Layer 6 of a small transformer language model trained on English Wikipedia (16 layers, counted from 0, width 96).
A neuron adds its activation times its output weights to the MLP's output. To switch it off is to set its activation to zero at one token and run the rest of the model.

Output weights of the MLP neurons that the questions are about. A number n stands for n times 0.0021.
n13: 10 -19 2 9 -9 29 -8 -14 27 -11 21 -26 42 -12 -46 72 -13 32 -21 24 9 -44 14 25 44 -20 -30 3 -3 -2 11 25 25 14 35 2 39 -44 -25 -59 -9 -39 18 -26 36 26 -6 42 44 -24 -19 45 -36 -30 -16 23 -29 -22 -4 -11 0 23 -42 -46 48 -8 -35 -16 9 18 -43 -16 39 -12 -19 -38 4 3 -1 -3 -35 29 44 -2 -7 4 -2 12 24 27 32 -23 -64 -6 6 -15
n18: -14 -14 42 80 -18 -36 2 18 83 -42 -28 6 31 -1 -65 30 -7 54 12 -20 62 -34 15 25 28 -28 18 2 25 63 -7 33 15 13 -46 58 5 -16 30 -2 -33 5 -53 -60 18 62 52 22 9 -23 -11 -30 30 8 -11 -17 -32 -23 -5 -52 -28 -12 -38 -10 -50 18 -26 29 27 -12 4 -55 -15 -21 -28 21 -20 -4 -21 -5 5 -16 25 -26 -6 -33 -28 26 2 26 33 -11 -1 38 -14 22
n19: -34 -40 18 50 -7 5 22 16 -2 10 45 -23 49 -60 -18 18 14 -4 3 2 -13 27 -21 3 -34 -6 2 9 -2 -40 10 0 -26 30 25 18 -5 -20 26 2 18 -28 37 -15 33 31 28 -12 9 8 -40 21 -55 7 22 38 -19 5 13 -31 -7 -25 36 -2 -9 -7 15 -33 -2 18 8 -23 -6 22 -26 -21 -41 -13 3 -46 21 -1 10 -6 -27 -47 -44 36 -22 30 5 -15 -5 4 17 29
n33: -63 54 12 -36 -24 -16 20 0 2 -12 -1 25 22 7 3 28 -4 -57 51 -45 25 18 -41 -20 14 2 13 41 16 -31 -10 23 -85 18 2 -12 22 -13 -9 -29 38 -12 -76 17 -14 -2 34 -29 -25 -14 -4 -16 1 4 15 -7 24 15 -16 22 -4 9 -27 17 -29 -3 -58 52 -27 -24 -29 -5 4 -25 -19 43 -41 11 24 36 13 36 35 21 6 25 -18 18 1 37 -2 8 53 24 -18 6
n50: 54 46 21 -11 5 -83 -38 20 46 -10 17 -2 16 -44 43 31 -19 -10 -20 -60 4 26 -1 8 10 -7 23 13 -64 2 -11 -31 -32 55 23 -12 -10 -59 41 56 -44 -38 -33 17 3 21 -13 23 -96 -23 31 -38 -69 23 33 2 20 -9 45 -8 -24 22 13 -26 40 -24 52 2 25 -23 -27 -6 -42 -6 26 24 -5 -35 26 40 18 -50 26 20 10 27 -63 3 -19 32 27 -37 18 4 -42 24
n75: 67 29 13 14 11 8 15 -25 -22 -8 69 26 -45 3 28 -61 -53 18 1 62 17 18 -4 -32 -42 -5 -16 -17 12 -2 -16 -34 -35 5 -14 36 15 -3 20 22 45 -21 50 -68 21 -65 23 6 -9 1 -17 7 -7 -13 13 48 -22 26 0 -11 16 -5 -17 62 81 24 10 44 3 -4 23 37 14 -22 -40 -28 12 -64 -69 -4 7 -54 3 -37 12 2 22 10 0 -32 -37 -13 13 19 4 -28
n76: -30 -15 -3 22 -8 49 8 -8 11 -29 39 0 11 -22 39 -7 -21 -15 2 12 -15 -8 1 41 -15 -43 11 -22 38 6 -17 -34 25 31 -6 6 -10 -31 -18 -7 13 25 19 32 12 -29 -15 -15 28 23 -10 73 3 -46 -1 -35 -38 6 5 28 5 -37 9 38 -55 -37 33 13 19 -17 18 37 -27 7 25 -37 21 6 16 -9 -5 -12 -10 20 -9 -13 -71 -26 -8 -8 41 -13 34 -16 30 -9
n84: -12 -32 2 -8 -31 11 -9 -93 -7 14 0 10 -2 -10 -3 80 7 0 14 23 0 3 -45 -15 -30 11 -26 -12 33 0 -9 13 -31 -21 10 22 19 15 3 31 -35 6 -17 -11 -31 60 34 -25 26 -64 -40 23 48 -46 -9 -10 26 16 60 32 47 17 -6 13 -10 -27 -14 -28 0 -22 12 35 11 1 27 19 -25 -2 12 -5 -12 19 -23 7 5 -12 37 31 -14 -26 -22 17 33 52 -39 -13
n88: -5 -24 -23 23 -24 -11 35 -3 28 -4 42 -4 8 -52 22 3 -25 -2 40 -1 -19 -29 -21 -19 -15 2 -8 -8 39 21 7 -17 12 24 -7 12 19 -30 -17 -12 23 10 6 -3 56 2 -12 -2 16 3 -25 -23 35 -1 -3 29 -56 3 39 -5 10 2 22 -4 13 -40 -6 -49 30 27 0 -42 4 -9 -41 -40 7 12 -18 -1 30 -17 -15 23 -13 20 -29 16 -24 1 30 -25 -5 -2 58 21
n151: -1 6 68 44 -14 -47 6 20 18 -63 -23 0 -10 35 6 -43 46 -83 17 28 -55 12 -26 -16 34 -31 -23 64 44 -20 13 -14 -51 27 1 26 49 59 -19 22 26 -38 9 -47 16 -45 53 -52 5 -4 -44 68 -30 17 -8 52 -20 28 -8 -43 -44 15 -40 -9 25 31 3 8 -47 16 32 -62 6 -38 29 31 -6 -18 30 42 -49 47 10 -31 -26 -9 -15 8 -17 2 18 -45 -28 -29 13 77
n153: 11 -4 -20 20 -3 30 13 -53 49 15 29 30 21 -70 -6 9 31 -29 -4 14 9 -26 5 76 -30 0 20 -16 41 33 12 -32 -34 -80 -6 -42 -39 -3 -10 -38 -19 -15 28 -8 -32 -16 -45 -24 -14 63 -25 -10 9 47 -18 34 54 23 -51 -6 36 -2 21 7 1 -46 35 -40 -36 23 -3 -13 -6 -18 -10 5 -6 35 -26 34 38 16 -20 -18 -10 24 -45 -11 21 -14 3 16 -4 2 36 2
n178: 0 7 7 -17 -11 4 -18 18 63 -34 2 28 -5 27 -7 54 22 11 -14 -52 -7 -48 32 -8 -45 25 11 -35 4 -40 -5 -31 4 9 -16 47 42 3 8 13 35 43 -17 -15 -82 46 -51 44 -2 13 -37 8 3 -23 18 -4 44 -33 27 -24 14 -15 -28 6 -36 -51 -5 16 -27 -27 -46 20 64 -3 -22 82 20 -7 18 4 22 -8 6 -23 -26 -15 -5 36 15 -13 -36 3 10 -47 9 -16
n197: -18 -15 -18 13 32 4 26 -8 23 -43 20 -4 -28 4 2 -16 -25 -28 36 75 5 51 -64 -15 -3 7 -25 3 -19 56 32 13 -34 11 5 -7 -44 11 15 7 23 -14 29 -28 18 -12 -1 -36 -37 -39 1 21 -29 21 -22 11 -2 17 -13 26 1 -2 -1 53 3 -63 -30 -9 -11 40 -15 4 -2 -28 -30 10 24 61 13 58 22 19 5 26 -25 12 4 -1 -39 5 -25 -19 -34 28 -12 4
n213: -74 -50 -29 -20 6 64 -30 -36 0 16 -24 66 -40 31 -5 14 -25 1 3 18 -15 93 -13 7 -7 29 -18 36 -1 -18 51 26 28 -29 18 -3 -33 -41 -7 11 -18 -8 20 17 -56 -3 53 4 -13 -14 -15 70 -29 -15 -29 -35 -18 -9 91 85 32 -1 -13 -66 -40 37 52 32 13 31 -2 -20 -50 -51 -4 32 -25 2 -2 -35 -17 7 -10 34 -84 -3 -54 -15 44 58 -13 -36 42 3 8 7
n222: -24 -8 26 9 6 33 9 -16 23 3 -35 -14 -15 40 28 22 31 8 23 -36 38 -7 -6 -24 -15 -16 34 -13 -15 -9 12 70 -16 -20 -8 -56 -54 0 2 -20 -39 29 11 16 -1 -11 37 41 29 -17 6 21 -17 -50 2 -7 -13 -5 18 4 -8 -5 -23 -2 0 7 28 -3 -17 -19 -4 61 -32 -31 -41 -44 -24 40 -17 6 -44 49 18 12 -22 -4 1 -31 7 26 14 27 3 -40 4 18
n232: -12 22 -10 -32 -6 23 -1 -17 26 -33 -31 -15 -7 -30 -7 -26 -62 7 -8 -7 76 5 5 -48 -54 31 -27 20 32 3 11 45 2 42 8 -22 1 0 59 -16 20 -12 11 21 -34 38 14 38 6 -32 29 -13 9 -11 67 -5 -35 -5 -25 15 -32 16 34 -16 4 11 17 -14 -19 38 47 18 21 -40 19 -4 50 -92 40 4 -8 -14 -10 9 -46 26 -5 -25 52 -17 -53 44 12 -19 -36 -19

Each question names a token from some text and the token that comes next. It shows the activations a of the neurons there, in the order above. A number n stands for n times 0.028.

Then comes g, the gradient of the next token's log-probability with respect to the MLP's output, scaled to length 1. A neuron's effect is roughly proportional to its activation times (output weights . g). A number n stands for n times 0.0048.

" early", then " age"
a: -5 0 -5 0 -5 72 -6 -1 -4 -5 -5 -2 -5 -6 31 -5
g: -36 3 26 2 18 -37 7 27 -6 -15 -31 3 15 -13 7 23 39 -6 -2 26 23 -1 -7 -26 21 -46 20 4 -3 -46 -72 39 13 -21 -11 -2 21 -14 -12 -5 17 -31 29 -6 6 -2 6 17 8 -8 1 0 -7 36 0 -24 -50 -26 30 -10 9 -20 -5 -5 -16 19 -16 26 -23 21 -13 8 6 13 17 3 29 -4 -7 -14 -22 5 -31 0 19 24 33 18 -34 17 24 5 14 -1 0 -12
Which neuron, switched off, raises the next token's probability most? n75

"le", then " length"
a: 1 -5 -1 1 -6 0 -6 -6 -6 0 -5 52 -1 -5 0 -5
g: 17 -4 -32 40 -23 -3 9 34 1 -40 8 -6 -5 25 10 10 -6 -13 49 -2 -6 -4 4 0 -19 15 -8 16 -12 -14 7 18 -11 -43 27 11 18 -5 -22 13 10 2 8 -16 -17 -14 -4 9 0 -38 20 26 -7 -4 -12 -4 16 -30 -4 -16 13 -25 -23 -58 18 -6 9 -17 6 -9 18 1 -36 -19 -5 45 16 -14 -38 11 23 5 22 5 16 -47 28 49 -24 21 -4 50 14 7 -30 1
Switching off which neuron hurts the next token most? n178

"ate", then " Z"
a: -1 -3 0 -1 1 10 8 -3 -6 -4 75 -6 -4 -6 -5 -1
g: -42 -2 -32 11 5 7 24 21 -3 40 -39 -40 4 6 -31 -8 31 -34 16 17 -1 9 18 -2 15 -49 -13 -5 -1 9 7 -11 13 -2 13 20 21 -19 -5 -23 -36 -22 -17 -7 24 5 -3 -19 31 41 -8 14 47 28 7 -20 -21 -25 -46 20 30 4 -18 11 20 15 -4 -6 -8 -6 14 -5 4 -1 11 17 -2 45 -37 30 -24 -7 -12 0 -7 10 0 16 -25 4 34 8 -38 -12 15 -19
Switching off which neuron hurts the next token most? n153

"3", then "-d"
a: 12 -1 3 -4 -2 -6 -3 -1 10 -4 -5 -1 12 -3 -6 -2
g: -22 8 21 -12 -4 43 -29 13 -1 -18 12 21 -31 -16 -23 -1 1 18 -30 -14 -16 35 -44 2 28 34 -18 -6 -3 -20 22 -8 -34 5 12 -10 32 18 -21 18 32 11 -15 -15 4 -34 2 -16 9 19 11 -42 -23 30 -34 -5 14 15 -1 7 29 -29 11 30 10 -8 8 -23 18 -12 -15 -20 -28 8 -18 -10 28 -17 12 -5 46 -16 47 -7 13 -15 -12 10 17 23 -47 20 -6 -2 25 7
Which two neurons, each switched off alone, lower its probability most, in order? n197, n222

"en", then " d"
a: -5 -4 -4 -6 58 0 -6 -6 -5 -1 0 -6 -6 -5 0 1
g: 2 -13 21 26 -9 6 48 -10 -5 -10 18 -13 -39 33 -32 -9 -12 12 -26 -3 -12 17 6 15 -3 -3 -14 -3 -12 -15 14 0 -30 -21 -12 10 -3 -13 30 -25 -20 18 -16 -27 -7 -14 20 -18 17 3 26 -50 2 49 42 14 15 -7 -6 -17 -14 -16 23 -17 36 15 11 7 41 -14 2 -4 -45 3 15 22 -26 -18 -21 11 37 20 16 39 12 -34 -26 48 -6 8 -24 -20 -8 -17 8 2
Switching off which neuron hurts the next token most? n50

" the", then " "
a: -2 -4 -6 -4 16 53 4 -6 19 -5 -2 -6 -5 -5 -6 -4
g: -21 -23 6 13 16 7 -3 -7 13 30 8 -18 10 -26 17 1 -15 5 37 4 27 51 -22 -25 10 -34 -7 -34 28 25 5 7 -31 -2 9 -15 8 21 -35 24 -3 -8 10 -30 11 -2 6 -9 -34 -9 14 9 28 3 24 -37 -27 -13 -6 8 16 -30 2 19 12 6 13 -11 -26 -12 6 -33 42 35 -16 -8 -16 5 18 -11 -19 28 4 -28 35 15 -50 13 36 20 13 -2 -24 -9 3 -51
Which two neurons, each switched off alone, lower its probability most, in order? n75, n88

"cent", then "us"
a: -3 -2 17 -4 -1 -5 -4 4 -1 -2 -6 -6 -4 0 -6 0
g: 4 4 3 18 -7 19 -29 5 12 23 -8 -10 26 -16 28 -3 7 -9 -12 18 0 15 15 0 13 -11 -4 -6 33 1 11 -19 37 12 -37 14 -27 -2 -12 -11 -13 -18 55 -4 -4 -11 12 6 4 18 -11 37 -15 -16 -8 5 3 -3 -7 -24 1 -7 -4 -9 -24 6 -10 13 26 -5 65 -13 3 -23 -22 12 21 -34 26 -47 -48 -13 -26 -5 -26 -39 11 4 9 -17 6 77 20 15 -7 -31
Which two neurons, each switched off alone, lower its probability most, in order? n19, n33

"15", then "2"
a: 23 0 29 0 -6 -6 -6 -2 -6 -4 -4 37 -2 0 -3 -2
g: 31 -8 12 14 -47 0 32 1 1 38 -9 -36 0 -23 30 -6 -24 -11 4 8 -18 6 32 -9 3 29 -6 16 -3 19 21 8 21 -30 -11 22 1 -37 2 -17 -23 9 -2 2 5 -2 -44 -3 -31 -10 17 8 -3 -41 24 13 16 23 8 -40 -18 10 -14 -12 -12 17 0 39 13 -11 19 -17 33 4 -11 -9 27 -10 18 32 1 -11 36 -16 -12 -71 32 -5 17 1 8 -42 3 -5 4 -22
Which two neurons, each switched off alone, lower its probability most, in order? n13, n178

" b", then "acter"
a: 5 -1 -4 11 0 0 -5 -1 -6 -2 0 -5 -2 4 39 -2
g: 14 -1 11 -4 13 -21 40 12 -37 -27 -24 -1 12 -1 -20 -18 -18 7 -20 -2 20 19 -13 27 1 28 -13 -20 -36 -12 18 2 -35 17 -28 -6 9 -9 7 9 -24 6 -7 22 8 29 -34 12 7 -35 0 -32 -21 23 18 -6 7 -1 -20 16 3 -29 0 19 22 -36 -22 19 33 -24 -19 32 -37 -7 58 3 9 2 25 -8 29 12 1 29 -30 15 -28 13 16 -3 39 31 18 -9 -40 -6
Which two neurons, each switched off alone, lower its probability most, in order? n33, n88

" M", then "re"
a: -1 -1 -5 -5 19 -6 -6 0 -5 -3 -6 -5 0 -4 -6 -5
g: 36 -11 9 12 -2 -1 23 -9 14 10 3 -1 -11 -33 -61 10 -13 2 15 -9 -1 22 17 32 -37 -5 13 9 8 -51 30 -7 6 -23 3 -25 -10 -24 31 -4 -6 -22 35 5 12 1 18 19 -3 -32 6 31 -14 -34 -19 7 25 2 -68 -8 7 15 -21 -30 14 28 -15 21 -14 6 12 -2 -13 16 36 0 -25 -14 7 12 19 -39 -20 1 21 7 -46 9 16 3 20 -9 0 19 36 -1
Switching off which neuron hurts the next token most? n50

" sh", then "ap"
a: -6 -6 3 40 0 -6 -1 -6 -6 -4 0 -1 0 -3 -2 -2
g: 4 -17 -24 -16 30 -4 17 4 -21 8 20 15 11 6 -11 -19 -6 -11 -12 28 -3 -17 -49 -34 32 -7 -4 -5 -19 30 35 -34 -21 48 28 4 -34 -32 27 19 -22 6 -1 2 -39 -12 0 4 14 19 -1 12 13 -23 24 -9 25 52 43 12 14 -11 -11 17 -31 -31 4 1 11 -4 7 8 -14 -4 28 -24 -10 -33 13 -17 13 -9 23 40 10 3 11 -25 2 -21 8 -31 7 -43 18 3
Switching off which neuron hurts the next token most? n18

" out", then "c"
a: -5 0 -6 -5 0 -4 -6 -3 -4 -5 -2 -6 -4 -3 1 8
g: -36 -3 22 -24 18 18 21 -8 -45 5 -12 16 39 -27 -10 -44 -34 -19 -21 57 3 -13 -18 1 34 31 19 -4 3 26 -3 -15 -29 9 27 -7 2 -3 16 34 0 22 4 -40 32 13 2 3 11 -16 -9 -16 -2 6 1 -38 10 32 4 1 -18 1 -6 12 -27 1 -35 -37 -10 17 13 0 18 -17 -2 -19 10 -18 54 18 18 21 7 6 -12 32 -2 -19 1 27 -18 0 -2 -1 -39 -14
Switching off which neuron hurts the next token most? n232

"ote", then ","
a: -4 -1 -6 -6 0 -4 -2 -1 -6 0 -1 0 -1 0 21 0
g: 25 6 -2 11 6 -19 1 5 42 -1 -24 -27 28 2 25 39 -9 49 42 4 6 4 -55 -4 7 -14 17 9 32 13 -66 17 7 2 2 -11 -61 -25 -17 26 12 -4 -12 -17 -9 -15 30 -31 -27 -25 -22 28 8 -4 1 -7 4 9 0 -33 6 -45 13 11 22 15 -5 7 -21 21 4 26 -8 9 -18 -25 8 -10 7 3 -19 -1 -2 8 -9 23 8 -7 -11 -3 3 44 -27 -2 10 -16
Switching off which neuron hurts the next token most? n222

" It", then " was"
a: -6 36 5 -6 4 -6 1 -3 -5 -1 -3 -1 -5 -2 -5 -6
g: -14 -2 -15 10 15 34 3 24 17 6 -29 -54 -1 35 28 2 -18 32 9 -25 5 19 37 -27 -4 -19 -20 -20 -12 -5 23 -9 -22 15 -18 33 18 -3 7 33 40 -2 26 -1 -15 29 -19 8 2 16 19 -28 0 -29 -27 19 27 -37 -3 -23 -13 -5 5 1 14 25 -21 15 -20 -48 29 -28 11 -1 -15 14 -4 -30 -50 5 0 6 8 -18 22 -19 39 -20 8 -2 -24 20 8 -5 -15 20
Switching off which neuron hurts the next token most? n18

" and", then " liter"
a: -5 -6 -3 -5 -1 16 -4 -5 -6 -5 8 46 15 -5 -5 -6
g: -10 -14 32 -47 -53 -9 -34 27 3 48 19 -31 -8 0 10 49 13 10 14 -11 26 -9 18 29 27 -28 19 20 46 -2 -1 3 -28 -3 -21 14 -11 -4 -2 4 2 1 6 -8 -16 13 32 18 -24 20 8 -3 -11 -7 -14 12 4 -28 20 -7 7 -42 -14 12 -36 13 14 5 -23 1 -9 5 22 -17 -29 37 3 -27 17 -21 -4 -16 7 8 18 -37 -19 -28 2 -8 -4 42 22 12 -1 -34
Switching off which neuron hurts the next token most? n178

" V", then "."
a: 22 -4 2 -2 -4 -1 -4 -6 -2 -6 -1 0 -3 -1 -4 0
g: -7 -8 -14 -17 14 1 -22 16 6 -8 -14 30 -11 30 23 23 -20 5 -13 21 -5 -14 28 -15 0 -64 19 25 -7 -12 3 1 5 -29 -12 2 -29 -14 -24 -26 -3 -11 -11 3 -1 18 -16 -9 43 -1 10 4 29 10 0 -20 -26 65 -17 17 5 -27 -46 -14 -8 12 -13 40 -23 7 -29 9 2 7 3 -12 10 -7 22 25 11 21 19 33 -2 8 -13 33 -44 39 30 -23 20 -16 -25 -12
Switching off which neuron hurts the next token most? n13

"ept", then "um"
a: -6 -4 -3 1 -6 -3 20 -3 7 0 -2 21 -4 0 -3 0
g: 14 -5 -5 -8 35 9 21 18 12 11 -33 4 24 -14 6 -4 -3 -8 -3 31 6 -42 2 15 -7 -19 -18 14 14 39 -17 -16 21 12 -8 12 -30 -14 12 23 8 6 36 23 -8 42 5 -14 5 34 -14 41 21 -34 12 -14 0 -14 1 -21 -15 9 -5 -15 -20 -2 35 28 -33 13 12 -23 31 -62 5 -2 14 -16 -14 -22 -16 25 -19 12 2 -42 -18 -22 -19 -28 23 -25 -37 34 -19 14
Switching off which neuron hurts the next token most? n76

" similar", then " to"
a: -5 -6 4 -4 -1 76 -5 -3 -2 0 -6 -2 4 -6 58 -2
g: 17 -13 -4 -17 -7 -2 16 7 -11 11 12 -13 34 -14 4 24 -2 21 7 -40 17 -23 5 18 -19 8 -1 -12 -8 12 25 6 1 22 6 -14 10 26 -21 5 -17 25 -28 35 10 -9 -31 61 31 -14 20 12 9 -4 -29 36 -41 -32 22 4 -8 13 -30 24 -6 33 17 23 -1 -39 2 -19 8 -12 11 33 -4 10 -12 -5 -10 -25 6 -52 -6 4 -42 -10 -24 7 30 -56 -17 22 -15 0
Switching off which neuron hurts the next token most? n222